Layer 8 of a small transformer language model trained on English Wikipedia (14 layers, counted from 0, width 64).
In attention head 0, each number of a token's query is one row of weights dot the token's vector x. The head spreads its attention over the tokens so far by the softmax of query dot key.

Query weights of the head. A number n stands for n times 0.0033.
q0: -11 34 -15 -30 8 36 15 26 18 -43 -12 -54 0 -49 -18 25 -12 -16 8 -2 -21 -18 -7 -19 2 1 -22 38 -11 -8 54 12 -11 -27 -23 33 -26 39 4 8 -6 -16 4 -6 10 -19 -6 8 -10 1 -9 8 33 9 40 48 1 -50 24 -28 25 19 -34 -45
q1: 21 -30 0 -15 -26 21 -10 18 -13 -33 15 -19 -36 -5 13 -10 -36 -11 -14 12 -7 -20 18 -3 0 -14 10 3 -8 7 6 31 14 9 -6 -15 -53 -4 44 20 21 4 -10 -9 3 -8 4 14 -19 -3 3 -19 27 -2 -28 3 15 -36 -13 -6 -18 -28 -15 -7
q2: -4 -23 12 13 -5 -18 -37 3 0 20 22 -24 -22 -1 -8 -40 -21 -37 -11 23 -61 -25 6 16 19 18 36 -8 21 10 -6 47 14 40 -9 -76 -40 6 65 41 -17 -2 -2 -7 -29 -14 7 -19 -27 -27 22 -8 22 -11 -32 -14 45 -9 -15 23 -27 -35 -33 -19
q3: -37 41 -17 -39 -3 -9 56 25 -22 -28 -4 13 25 3 24 38 -12 30 -3 35 34 36 11 -25 -27 -50 -16 47 -22 -27 -15 -42 -34 -30 25 44 62 37 -45 -56 -17 -15 1 3 -27 -35 35 -19 -1 22 -18 13 17 14 4 7 -48 26 34 29 58 8 34 3
q4: 15 -15 -2 41 -8 -24 -19 -20 -4 39 -2 -22 -12 5 -5 10 3 -27 -29 19 33 5 7 22 -27 -14 8 2 17 -6 -19 16 -7 3 7 -6 -5 -16 7 -4 17 0 8 -6 29 -3 19 -11 12 -21 2 -4 -7 -30 1 -7 -12 -10 10 -20 -4 -8 -23 -11
q5: 14 -28 17 17 -17 -4 -22 1 -29 -33 2 -13 -9 17 -24 7 8 -17 2 25 -15 -9 -2 1 -7 -15 7 -27 0 -10 -8 9 -16 3 12 -34 -31 4 36 0 32 1 -13 25 -8 22 -21 -17 -5 -11 -8 -15 30 -19 4 -15 23 -10 -20 -13 2 -11 -3 -18
q6: 2 -16 3 29 15 -4 -11 3 -21 -8 9 -3 10 23 -7 23 0 -13 10 -5 11 -8 12 2 3 -19 -16 -13 -26 12 -12 8 -18 18 -8 -8 -16 -5 36 -9 27 15 -10 7 17 32 -31 -14 -13 -26 31 -10 10 -37 -12 8 15 5 1 -1 0 12 -7 14
q7: -2 10 11 50 18 0 -28 16 35 40 10 -24 29 32 -58 3 9 -26 16 0 9 4 -16 -15 26 34 29 -28 -11 14 -58 41 16 33 -32 -27 16 -59 58 26 -19 21 10 -21 27 23 27 -71 -2 -11 41 21 -38 -57 -72 9 -16 -5 -24 48 -8 -19 -1 19
q8: -5 32 -14 10 0 17 -14 14 14 9 -20 14 9 -1 -60 6 -18 21 -5 -4 9 -29 -12 29 -8 18 -25 2 -8 -7 11 -2 16 32 8 -5 -8 31 -28 19 -17 -11 -2 -38 -18 -10 -2 12 43 -3 -5 -27 14 -19 29 27 -13 6 5 -43 -10 -16 20 -11
q9: 32 14 -9 -21 10 -4 15 -11 24 12 -27 -12 16 21 2 11 -14 -36 -31 0 -6 48 40 2 13 -2 -13 -24 5 0 -60 34 -15 4 -10 23 17 15 0 7 13 6 -8 -36 33 -20 10 -28 -29 -20 -32 4 -5 -5 -20 -34 12 -11 -39 -7 22 -27 2 21
q10: 2 -47 3 -16 8 -7 -15 -40 12 7 15 -7 30 -26 0 -22 -51 10 -29 -8 -5 -29 -4 1 33 -4 -20 18 -26 14 25 28 -10 16 -19 42 10 13 -26 26 -9 -32 -6 16 24 6 40 -22 33 8 32 26 17 -15 11 34 4 45 30 18 4 10 -25 -11
q11: 11 -4 11 8 0 -18 11 12 -7 38 7 1 -38 18 -8 26 32 3 28 -25 27 -10 -13 -3 -31 -14 -22 43 5 42 18 29 -16 12 27 13 -22 7 -3 -2 -10 -19 -14 -24 25 -36 -8 -18 -37 16 8 -10 35 13 -36 31 33 36 -4 -18 30 -20 22 -3
q12: -38 8 6 -46 -20 24 -11 21 5 -1 9 -24 26 -14 -41 50 -6 30 -47 37 -2 -10 37 -31 -17 -36 -2 -24 6 -29 2 12 3 12 36 9 -52 30 26 29 6 -6 9 10 -20 -24 1 2 -2 37 -54 -5 -13 23 -8 9 23 34 -4 1 34 3 31 6
q13: 10 17 1 8 42 16 -8 18 -51 9 6 -22 35 6 -8 -30 -2 16 -27 14 -35 6 28 16 11 -34 21 0 -14 -43 -4 -36 -14 -16 -12 -17 -48 25 7 -11 27 -4 18 -15 -4 52 30 16 7 -10 19 -7 14 62 -3 -33 -14 1 32 -15 23 -14 16 15
q14: 25 -29 7 -24 13 -12 -11 -20 21 -10 -9 -33 4 15 -6 12 25 -40 -59 -45 -1 8 -19 26 -33 -8 -11 1 -27 23 9 45 -38 -22 19 20 16 -47 -28 -4 11 -10 -15 28 -10 -9 6 4 -17 17 40 14 2 38 23 11 -18 -22 4 10 -22 5 -15 48
q15: -34 -19 -46 -28 50 32 -21 -13 -54 -2 -15 7 -11 48 -4 -10 -13 11 -30 -8 -23 13 -25 -18 12 -36 -23 48 -5 -7 25 -18 -28 -15 36 32 -21 54 8 7 9 48 19 25 32 -33 9 -2 35 -18 24 3 -2 5 22 8 4 32 11 -46 -7 -27 10 -36
q16: -3 -10 19 10 -7 -17 26 -32 4 46 -10 9 3 -1 23 -1 -6 10 -2 -14 9 20 2 -24 9 -50 38 5 15 -34 -22 24 2 -3 -31 -21 -6 -44 39 -6 -51 -6 -9 -23 4 -22 -6 7 -25 1 -10 0 -23 -7 -4 54 30 6 -26 9 52 -48 4 2
q17: -22 22 -29 22 38 -11 4 6 -23 34 4 11 13 -38 -55 0 -32 -45 -38 51 6 -4 8 39 19 29 -2 -4 24 17 -12 -4 47 -27 49 -4 20 21 -15 33 26 5 8 0 12 10 1 -38 19 25 9 2 37 8 29 19 -37 -2 -24 -11 1 22 18 -7
q18: 18 10 29 42 -20 35 13 -33 37 42 -56 31 2 -13 18 11 7 -6 35 -21 29 -31 -9 32 20 -17 -10 46 26 -9 -61 15 -17 -9 -22 5 -6 -3 4 18 -15 28 -20 19 43 -2 -11 -18 19 -25 -9 -37 -12 -4 0 16 8 19 -43 46 -13 18 0 -16
q19: -22 -24 33 -17 -42 -45 -36 23 11 12 -26 -9 21 -13 33 -10 -7 -6 37 8 -31 4 -16 -12 5 -34 -1 -50 -26 -15 25 -1 -15 31 -5 16 27 8 22 -2 -21 3 -36 -29 7 -4 24 27 -5 24 34 5 -5 20 -19 -13 32 15 37 0 -1 40 -8 -37
q20: 14 -33 14 -22 17 12 17 18 0 -9 -1 23 -8 -1 7 11 12 26 -13 48 -33 -7 -17 12 31 18 6 -14 1 22 -16 -15 -32 -29 15 2 -43 44 -14 15 62 25 13 -49 5 6 -2 -4 -38 -39 -30 19 28 -9 -4 24 -17 1 -19 28 35 4 32 -13
q21: 7 -25 -24 1 -58 -18 -3 11 -12 -15 20 -2 -13 13 -43 -3 17 -12 2 -3 -19 -37 -17 -24 -16 -22 23 -10 -6 -6 -44 53 -3 -27 -2 21 -3 21 -15 -30 0 13 -16 -13 22 8 17 -6 13 -33 -35 -2 15 20 -8 -27 16 -21 -4 28 9 18 -18 -13
q22: 19 -8 -20 -14 37 14 -21 -40 -25 5 -37 47 29 22 34 22 -36 -11 -30 14 29 10 51 -40 19 48 11 10 -2 33 24 -10 11 -35 -20 -4 9 -13 -32 14 5 -8 -32 -19 12 -11 5 70 7 42 -7 24 -21 -6 19 -14 -28 -27 42 29 -24 4 -4 -14
q23: 1 -33 -40 -20 27 0 -22 25 33 15 -24 1 -22 -31 26 -50 19 21 23 7 11 10 -8 31 3 -32 11 -9 26 18 -15 30 25 -32 4 -27 -3 6 -5 -46 16 -10 -6 40 12 -19 -12 -7 -26 11 -32 -14 26 -39 26 14 3 15 -28 -8 17 53 10 38
q24: -3 -19 -7 10 -12 36 -4 49 -13 -17 25 2 6 -11 14 0 -15 -9 -16 54 47 14 11 11 -40 2 -18 -2 -23 10 6 25 -9 -31 37 26 13 -23 3 13 10 -9 8 6 12 -11 9 -7 -18 5 10 -20 -4 4 8 2 -16 -11 28 21 -23 11 16 -2
q25: -13 -18 14 -19 -10 -7 -57 -9 12 -21 34 8 -1 39 21 -48 7 -17 50 -26 -7 10 46 -18 -9 15 -30 -11 -11 4 -48 48 -13 4 -21 -2 30 -94 12 14 -9 -12 -38 31 -12 22 -13 -19 34 26 -34 -15 23 -36 13 1 -11 16 -9 25 -27 -34 6 5
q26: -20 10 -8 0 20 2 -15 6 25 -1 6 -13 6 22 -22 -29 -35 16 12 6 1 3 -3 -4 30 -36 -40 19 -9 -3 -14 -63 -7 27 3 15 25 4 8 7 17 34 21 16 -38 -21 -1 13 0 32 11 -10 -21 50 55 19 18 -6 -6 -5 8 0 -8 -43
q27: 28 -19 -10 31 -2 -37 10 -10 -13 -28 18 8 -31 -21 -19 0 -14 38 30 40 -26 -24 7 -41 -30 -21 14 -23 19 -12 15 5 -10 26 -14 27 12 19 33 -29 5 -6 3 6 -3 -23 0 10 1 -20 -1 -29 -29 0 -9 -7 -2 -12 -5 16 -2 9 70 -53
q28: 15 34 26 2 12 14 -9 7 -15 12 -1 25 -18 -4 14 -7 -15 14 41 3 0 -2 2 -16 16 42 -11 33 -12 31 20 -20 -33 14 -19 2 -20 0 -16 -44 9 22 8 -32 1 0 4 19 -30 41 27 30 0 -2 18 -1 -23 -27 -2 -5 35 18 -5 44
q29: 22 -33 11 0 4 4 22 20 21 -9 -13 -8 -30 10 12 -51 27 11 -29 -42 67 25 -19 0 -5 16 4 1 -3 27 16 12 11 -6 -25 32 -19 -42 17 -10 -23 -17 -12 -4 26 -21 35 33 -32 2 26 5 -32 -31 3 46 16 8 -17 29 6 7 3 -37
q30: 21 -21 16 1 1 -25 17 16 2 24 -33 10 47 9 -16 -37 47 -17 -27 -24 -8 -5 -9 -28 -8 -9 65 -3 -7 -8 -4 -26 40 0 -6 -36 18 11 12 -9 -20 4 -35 7 -40 31 3 26 -24 -1 -1 6 -26 -3 28 13 15 22 -44 0 1 -17 19 1
q31: -43 26 -12 42 20 -23 -1 -38 51 -28 5 53 -52 -13 25 -15 -39 -34 -6 39 2 -16 28 25 -22 16 -37 -13 -11 -23 11 -37 1 7 1 -38 -4 1 0 -16 24 48 -19 -47 19 -20 2 -12 -12 5 7 46 9 23 -14 -21 3 -27 40 -10 12 39 -12 1

Each question shows a short text with each token's key, already scaled and adjusted for position as the last token sees it. A number n stands for n times 0.028.

Then comes the last token's vector x. A number n stands for n times 0.047.

0 ",": -8 8 1 -31 -13 -8 0 -50 28 -20 -10 -7 -13 -11 11 4 -16 19 3 -14 -2 14 31 -23 -3 -22 13 -13 6 -8 -23 15
1 " main": 8 -12 -13 -56 4 -4 10 -61 16 3 2 4 -5 -4 13 20 -12 11 3 -1 1 12 16 -17 7 -2 8 -11 -2 -6 -7 17
2 "ly": 13 -10 -12 -52 9 2 9 -61 22 -7 1 -7 4 4 5 24 -8 11 -1 -3 -10 0 15 -17 -10 -14 3 -11 -1 -4 -16 6
3 " as": -5 -3 -13 -50 4 6 10 -71 9 -12 -6 -9 8 0 8 2 -3 13 -5 -4 -10 3 9 -8 -4 -21 7 -14 -11 -5 -12 9
4 " a": -7 3 -14 -40 -7 2 10 -69 7 -10 3 -2 9 -8 5 1 -15 1 1 -2 -17 11 19 -21 4 -2 11 -13 -9 -4 -9 29
5 " song": -10 -21 -22 -41 -2 -4 8 -53 29 14 8 0 2 -12 -5 35 5 1 5 -1 1 -5 13 -18 9 3 23 5 -6 -14 -16 -5
6 "w": 9 -11 -29 -33 2 -6 6 -56 12 -8 11 -9 8 1 0 32 18 5 10 -8 -12 21 3 -27 3 4 27 -5 1 -6 4 -16
7 "rit": 16 -13 -14 -42 17 -5 17 -58 21 -3 0 -2 9 -10 -1 19 1 -1 7 13 -15 27 5 -11 14 -7 19 -12 2 -12 -10 -14
x: -4 -5 10 19 13 -8 -32 -45 -4 2 43 -7 -8 4 -23 -21 25 9 -1 12 -17 14 -11 11 -5 -11 -23 -11 -10 -26 4 21 13 -16 0 -11 51 11 -27 6 -26 26 5 6 -22 2 -31 24 38 29 -3 37 -9 47 18 3 -15 2 -2 -39 3 -2 25 -8
Which two tokens does the last token look at most, in order? 6 "w", 5 " song"

0 "ed": -2 7 3 -24 -5 -8 1 -42 23 -17 -5 -1 -11 -10 5 8 -12 15 2 -7 -8 7 20 -20 -2 -25 10 -11 7 -3 -20 8
1 " S": -2 -12 -23 -33 -3 -8 5 -62 3 -10 -4 -1 -9 -4 -5 7 3 6 -2 2 -1 5 10 -3 0 -6 6 -11 3 -2 -5 0
2 "her": 16 -12 -10 -31 -1 -7 4 -52 11 -8 -1 3 3 2 -11 3 -5 -8 -1 2 2 3 18 -1 15 -16 5 -24 12 -12 -4 2
3 "r": 4 -9 -23 -35 4 -1 6 -54 3 -6 -6 -4 -8 -1 -14 5 -2 10 6 3 -6 0 7 -3 0 -5 -1 -25 12 -2 -9 -7
4 "in": -8 -14 -14 -37 0 2 14 -53 2 -7 -4 4 -9 -8 -4 7 -10 6 -3 4 -14 6 8 -1 2 -12 10 -17 9 -1 -14 1
5 " Award": 1 -16 -17 -38 2 2 8 -39 11 2 -5 10 -14 -18 5 21 -14 14 -1 3 -3 3 10 0 10 -3 14 -23 -1 5 -13 -3
6 " for": 2 -8 -15 -35 2 0 9 -54 12 -9 -1 0 -1 -2 5 9 -9 13 -2 3 -9 9 7 -10 -3 -21 5 -14 -7 3 -14 6
7 " Best": 2 -17 -20 -38 4 -12 8 -47 8 3 9 11 5 -6 -1 17 -17 3 2 4 -6 2 5 -6 1 -10 18 -13 -5 -2 -13 2
x: -25 9 -2 6 25 11 26 -26 20 -1 5 9 -6 -8 -2 12 10 25 -26 14 22 -19 -37 3 8 -15 -4 -22 -20 11 -6 17 3 -48 13 27 7 7 -52 17 -33 10 -11 -4 27 -13 27 30 29 16 -31 2 -25 45 9 -19 9 2 -8 -21 -17 30 2 -14
Which two tokens does the last token look at most, in order? 7 " Best", 6 " for"

0 "ed": -2 9 4 -31 -6 -10 1 -54 29 -21 -7 -1 -14 -13 7 11 -16 19 3 -9 -10 9 26 -25 -2 -32 13 -15 9 -4 -25 10
1 " to": 1 7 -3 -33 0 -6 4 -63 26 -24 -7 -7 -8 -9 6 9 -13 22 8 -10 -8 10 24 -20 -7 -26 8 -9 6 -1 -17 19
2 " re": -2 -19 -31 -39 -6 -7 13 -73 8 3 7 2 -15 -4 2 13 -4 12 11 -10 -6 4 12 -16 -10 -12 -3 -15 6 -7 4 -3
3 "du": 5 -19 -32 -46 -3 -4 16 -59 3 -15 -4 4 -4 1 10 22 9 -1 -9 -11 -10 11 15 -9 18 -31 0 -16 1 -4 2 1
4 "ce": -7 -5 -23 -53 -2 6 10 -64 8 -11 -12 3 -7 3 3 0 -4 12 -6 -17 -23 3 9 -10 0 -18 20 -21 -2 2 -4 -6
5 " d": -1 -18 -39 -39 1 -12 14 -75 4 -10 -1 2 -1 -5 10 10 1 6 3 -3 -13 -1 14 -8 -7 1 8 -13 -2 -4 1 1
6 "ra": -3 -19 -26 -39 -17 -7 20 -65 -2 -4 -4 3 5 5 13 1 12 -7 -3 -12 -16 7 14 -17 5 -20 17 -8 10 -16 17 5
7 "u": 5 -2 -7 -58 -19 6 14 -55 -2 -23 -10 4 2 -9 4 1 18 -6 -19 0 -14 4 11 -3 11 -18 29 -1 7 -13 6 2
x: -11 18 9 -4 -21 -13 -2 5 17 -7 15 29 -1 5 7 28 19 16 16 -30 20 -13 -19 30 -12 7 15 10 21 -44 2 -7 49 -13 -6 -11 17 -25 -8 6 26 4 20 -3 -29 -1 19 38 -9 46 9 15 -24 24 27 13 9 -32 -4 -38 -15 3 4 -20
Which token does the last token look at most? 4 "ce"

0 " in": -2 9 2 -22 -5 -9 0 -45 22 -18 -7 -5 -17 -11 6 2 -15 21 0 -11 -3 6 26 -20 -7 -30 4 -10 7 3 -20 14
1 " T": 4 -20 -31 -30 1 -12 8 -66 -1 -14 -1 -5 -11 -5 -3 3 -3 3 -5 4 -1 0 10 -6 -4 -14 6 -10 6 3 -3 -1
2 "w": -1 2 -13 -28 -16 -9 -4 -56 2 -14 17 -1 -2 -5 -24 10 6 -8 -16 -5 -3 -4 7 -9 26 -7 2 -12 23 5 0 -10
3 "yn": -9 -8 -9 -35 -3 -5 11 -61 9 -13 7 1 -4 1 -13 -4 4 2 -4 7 -12 13 5 2 5 -20 16 -16 15 8 -12 -10
4 " S": -3 -12 -28 -33 0 -11 7 -65 2 -14 -7 6 -16 -5 -5 7 4 -2 0 5 -2 -1 9 10 -1 -3 10 -12 9 2 -10 -6
5 "qu": -4 -2 -14 -26 12 -6 8 -66 5 -21 -2 15 -11 -4 -9 7 1 -4 1 2 -3 10 12 4 15 -20 2 -14 12 -1 -3 -1
6 "are": -3 -9 -5 -42 -2 -1 10 -55 16 3 -3 19 -17 -3 -5 9 -1 -2 -3 5 -10 -9 8 -1 13 -15 14 -26 3 -8 -6 -9
7 " became": 4 -16 -14 -42 7 6 9 -57 12 -5 0 -11 1 -4 8 7 -9 16 -9 0 -11 -1 10 -13 0 -11 11 -20 -7 -8 -10 -5
x: 4 -20 10 -4 -18 -7 35 -43 18 -11 -6 -1 -4 -16 16 10 14 -26 -15 13 22 19 -18 -13 -7 14 11 -10 3 8 -5 8 9 -19 32 19 27 -15 -60 21 -17 0 9 9 -24 -23 -10 -21 37 11 -36 -3 13 36 -2 11 -13 -1 -12 -63 -2 -15 26 -3
Which token does the last token look at most, and with what share of its attention? 1 " T", with about 30%

0 " f": -6 4 -3 -32 -4 -15 0 -54 26 -16 -9 -8 -15 -10 12 12 -11 21 2 -11 2 8 28 -19 -6 -16 4 -7 8 -5 -18 11
1 "ront": -4 -5 -10 -46 4 -6 9 -66 15 -2 -7 -2 -10 -2 0 17 -10 14 4 -2 -3 -1 4 -14 2 -16 5 -7 15 11 -13 5
2 " of": 6 9 1 -38 -1 -4 0 -56 25 -18 -10 -10 -13 -5 2 3 -10 18 -2 -6 -3 11 17 -18 -9 -25 8 -10 6 2 -20 11
3 " the": 0 12 0 -36 3 -3 0 -55 20 -17 -5 -4 -3 -10 8 5 -18 15 8 -5 -9 10 21 -19 -7 -20 12 -9 -1 -2 -25 21
4 " town": -11 -25 -17 -38 11 -12 6 -54 21 17 15 5 -12 -6 -6 14 -6 11 8 13 5 0 13 -18 -7 1 13 -9 2 -4 -19 11
5 " h": -2 -19 -34 -30 -3 -12 6 -69 12 3 6 -12 -9 2 -3 16 3 10 8 3 1 3 9 -3 -9 12 3 -10 -2 3 -6 8
6 "all": 7 -9 -9 -44 4 -6 7 -65 24 10 -5 -7 -6 2 -10 12 -3 16 -2 11 11 -13 7 2 8 3 7 -12 8 9 -10 -2
7 " before": 5 -18 -22 -37 1 -5 15 -64 16 -13 -5 -3 -3 -1 8 10 -10 15 10 1 -1 7 6 -12 -8 -13 -1 -17 -3 -5 -12 15
x: -2 -47 -13 9 2 -3 50 -6 3 -12 14 6 -29 2 13 26 -1 -28 -2 12 -32 -14 -26 13 -16 19 12 5 22 -4 1 -1 -13 -22 25 3 -3 -23 -71 -4 -15 1 22 -1 -15 -12 -15 -4 48 4 -35 2 -1 29 3 -8 -28 2 -8 -40 3 -11 10 3
Which token does the last token look at most? 0 " f"

0 "cted": -4 4 0 -37 -7 -4 2 -49 30 -11 -7 2 -12 -14 7 13 -17 20 -1 -8 -10 8 21 -25 -2 -25 14 -16 6 -3 -27 7
1 " there": 13 -11 -21 -43 -13 3 10 -66 12 -19 -12 4 -6 1 -2 21 -1 11 17 -7 -2 4 7 -9 -5 -8 1 -9 -5 3 3 10
2 " in": 6 1 -6 -41 0 -1 3 -63 17 -16 -7 -3 -16 -3 5 0 -10 20 -3 -11 -1 5 23 -18 -7 -27 2 -14 3 2 -8 13
3 " ": -5 -11 -28 -46 19 -5 5 -62 -1 -11 -1 2 -13 -9 1 10 -17 12 -1 -4 1 0 15 -15 -9 -20 -10 -1 -3 4 -13 2
4 "1": -39 -15 -24 -46 5 -5 7 -60 -2 -6 -2 -11 -4 -5 0 11 -10 13 2 0 3 0 3 -15 -6 -16 -9 0 -3 -1 -3 -3
5 "5": -7 -1 -11 -43 2 3 8 -67 1 -9 6 1 3 -11 -18 4 -19 21 8 -17 -11 3 7 -13 -1 -16 -10 -10 10 10 -1 -5
6 "9": -10 -2 -13 -49 4 1 9 -55 -1 -9 7 8 1 -6 -16 10 -20 33 15 -16 -11 3 4 -1 -1 -16 -10 -1 4 21 -7 -3
7 "8": 5 -22 -27 -50 -15 -4 15 -55 6 -19 2 3 -3 -6 0 18 -12 18 12 0 -15 3 3 -3 -4 -10 6 -2 -8 9 -12 -9
x: 1 -11 -10 40 -13 -18 -5 -9 20 12 23 34 -28 5 -10 -9 12 5 -16 -13 15 -14 -29 17 -4 -5 19 -37 2 -6 -22 -25 -7 -10 18 12 18 -26 -48 4 -7 2 27 5 0 1 6 21 52 9 -18 25 -41 22 -29 -14 -9 34 -3 -7 2 -5 11 11
Which token does the last token look at most? 4 "1"

0 "he": 1 7 -4 -40 -8 -12 5 -75 32 -18 -14 -6 -22 -19 7 14 -16 14 8 -13 -10 -2 39 -20 6 -29 12 -22 15 -2 -26 7
1 "w": 4 3 -16 -52 -3 -6 2 -83 23 -23 -2 0 -20 -18 -7 18 -3 13 1 -8 -13 6 30 -17 7 -7 18 -23 16 2 -16 -10
2 " War": 3 -9 -17 -46 -4 -11 8 -80 31 -5 -10 4 -27 -22 1 12 -13 18 2 -7 -5 -3 33 -12 9 -17 13 -32 11 1 -17 -1
3 "ch": 7 3 -10 -50 5 -12 4 -81 22 -7 1 2 -23 -14 1 9 -25 16 6 -7 -16 2 30 -19 5 -20 3 -30 15 3 -21 -1
4 "us": -15 -7 -13 -48 0 2 13 -83 21 -11 -11 8 -19 -11 -15 15 -21 16 15 1 -21 13 32 -4 5 -19 11 -15 8 10 -21 1
5 " for": -2 4 -8 -46 -5 2 8 -83 28 -20 -16 1 -16 -12 10 10 -15 20 -1 -1 -8 10 25 -22 -7 -29 10 -18 0 1 -26 16
6 " M": -3 -24 -47 -46 -5 -26 8 -91 -2 -15 0 -2 -8 -10 -3 -6 -2 12 -13 6 3 3 13 -2 -5 -3 12 -19 -1 -1 -5 1
7 "at": -9 -6 -12 -56 -25 -12 9 -78 5 -15 23 -7 22 -10 -28 2 -20 -19 -9 14 -2 -16 -1 7 20 -21 0 -11 12 -1 12 18
x: 8 22 38 9 9 11 -11 31 -12 39 6 31 -27 -10 -3 -33 2 22 21 -11 -8 -20 -4 4 14 32 -9 -33 -38 12 19 -4 13 -13 19 22 5 -8 -8 -2 39 1 0 26 9 -35 1 6 54 30 -6 -6 7 29 4 -20 -5 -4 12 -9 0 -32 -22 -34
Which token does the last token look at most, and with what share of its attention? 1 "w", with about 20%

0 "e": -1 11 2 -30 -3 -9 2 -54 22 -18 -8 -2 -14 -14 5 11 -13 16 6 -11 -13 0 29 -18 2 -25 11 -14 9 1 -19 5
1 "ad": 5 5 0 -31 -3 -10 2 -55 24 -16 -5 -2 -15 -13 6 11 -16 14 4 -7 -8 1 29 -19 1 -25 12 -16 11 -2 -18 3
2 ")\n": 0 -8 -18 -35 -1 -1 9 -60 11 -13 -3 3 -16 -11 -1 9 -15 15 8 -15 -12 16 21 -21 3 -11 15 -12 5 0 -14 -1
3 "-": -3 11 -13 -41 5 9 4 -58 5 -20 4 2 1 -14 -5 0 -13 2 11 -20 -21 11 13 -17 13 -8 17 -7 -11 -2 -12 14
4 " James": -17 -7 -17 -41 -1 0 5 -59 1 -18 9 6 13 -8 1 10 -2 1 16 -12 -20 -1 15 0 9 -10 18 -16 1 -8 -13 15
5 " C": 0 -9 -38 -30 -9 -17 7 -70 -5 -7 -9 -2 -8 -11 2 4 4 -3 -3 -9 -8 -5 8 3 8 -3 8 -17 5 5 -7 5
6 "ord": 1 -9 -10 -41 -3 -1 9 -58 0 -17 8 7 -3 -6 -12 6 -16 -6 6 -16 -5 10 9 0 19 1 15 -22 26 2 -17 8
7 "en": 3 -11 -21 -39 3 -2 14 -57 3 -12 -4 15 -3 -1 -11 14 -7 7 19 -5 -20 9 6 -1 0 -9 15 -25 18 2 -19 -1
x: 5 25 10 15 -11 -20 -1 -34 5 22 15 -18 -42 5 -10 9 -5 11 32 -56 -14 0 -3 34 -11 9 -10 4 -14 3 -13 -14 12 -14 6 2 24 -2 -57 10 -25 0 63 15 19 6 -12 43 18 20 -14 7 1 17 25 20 -13 -14 -7 17 -12 -5 -17 6
Which token does the last token look at most? 2 ")\n"

0 "ad": 0 5 2 -27 -5 -11 1 -52 23 -14 -4 -2 -16 -12 5 10 -17 14 3 -7 -8 4 28 -20 0 -24 10 -16 11 -2 -20 4
1 "ed": 3 10 4 -25 -3 -7 1 -48 25 -18 -4 0 -15 -13 5 9 -17 15 4 -9 -10 7 24 -21 -1 -26 11 -14 10 -3 -23 8
2 " s": -6 -14 -29 -33 -3 -8 7 -71 9 -5 -1 -1 -11 -4 -3 13 7 11 -1 0 -6 3 7 -5 -5 2 3 -7 0 0 -4 5
3 "ash": 9 -11 -10 -45 -3 -5 8 -63 13 1 0 1 -4 -7 1 8 -3 -2 1 1 -5 -9 15 -3 22 -13 14 -7 2 -13 7 3
4 " w": 1 -15 -30 -34 -3 -8 4 -65 18 0 5 -5 -8 -3 2 17 10 12 -5 0 -1 -4 15 1 -5 5 9 -13 -5 -1 0 -6
5 "ind": 8 -6 -11 -33 -5 -8 12 -66 19 -4 10 -5 -3 5 0 18 5 0 -5 -10 -13 -1 15 -3 -1 -14 18 -9 -5 6 4 -14
6 "ow": 5 -16 -11 -36 -2 -2 12 -55 18 -14 8 -1 -5 5 -3 22 13 13 -7 1 -15 5 5 -1 -2 -7 27 -12 2 8 -11 -18
7 "s": 3 -15 -16 -35 -4 2 11 -59 19 -11 -2 -2 -5 4 -6 9 4 18 1 -2 -20 9 6 -6 -8 -12 18 -23 -2 4 -11 -6
x: 0 17 -9 3 -13 -6 30 -29 45 13 6 13 -30 -22 -1 4 41 4 -20 3 -13 34 3 11 -24 2 8 -23 18 -16 -20 -3 9 -27 18 -5 33 -12 -53 19 3 -6 41 2 -5 5 13 12 43 5 -26 8 -6 23 25 12 -9 32 6 -15 -5 -28 -6 -7
Which two tokens does the last token look at most, in order? 4 " w", 2 " s"

0 "og": 0 6 2 -24 -5 -8 0 -45 19 -11 -5 -1 -14 -8 6 11 -10 5 1 -4 -6 6 22 -17 -1 -22 9 -11 7 -2 -17 4
1 "er": 5 3 -2 -26 -1 -5 3 -46 16 -13 -4 -2 -11 -8 3 8 -13 12 5 -7 -9 4 22 -15 -3 -16 9 -13 7 -1 -18 5
2 " M": 2 -12 -22 -32 0 -9 3 -55 1 -9 0 -3 -9 -5 -1 3 -5 10 0 0 -2 4 12 -5 -5 -2 7 -13 4 0 -5 2
3 "ic": 18 6 4 -38 5 -6 1 -40 4 -8 -2 -7 -5 -13 -16 6 -11 -9 -11 3 -7 0 11 4 20 -19 2 0 11 2 0 13
4 "he": -17 -6 -13 -45 11 0 1 -41 4 -1 -11 -1 -6 -3 -5 16 6 -7 -11 10 -4 -9 7 6 13 1 6 -8 1 -3 -12 2
5 "ll": -5 -16 -17 -33 -16 -4 6 -48 0 -6 4 3 -11 -4 -2 -1 -6 4 -5 12 -7 -7 9 0 0 0 15 -12 6 3 -12 -12
6 " for": 8 -8 -16 -29 5 1 9 -55 9 -6 -5 4 -6 -5 -5 5 -7 12 -2 5 -9 6 8 -6 -6 -13 3 -11 1 7 -12 2
7 " T": 1 -16 -32 -23 1 -21 9 -54 -3 -9 1 -1 -5 -6 -1 3 -1 -2 -5 6 -2 -2 3 2 -1 -5 7 -4 2 0 3 -3
x: -15 4 -10 6 16 12 -8 14 9 0 -8 33 -15 -19 6 -12 -32 3 -24 26 13 -9 -38 -3 -1 32 -18 -43 -21 -5 12 -29 0 12 30 3 -39 -4 -28 -1 -9 7 -19 24 30 -12 -1 46 40 18 0 -6 -19 36 50 6 1 -11 18 -20 14 7 -25 7
Which token does the last token look at most, and with what share of its attention? 1 "er", with about 30%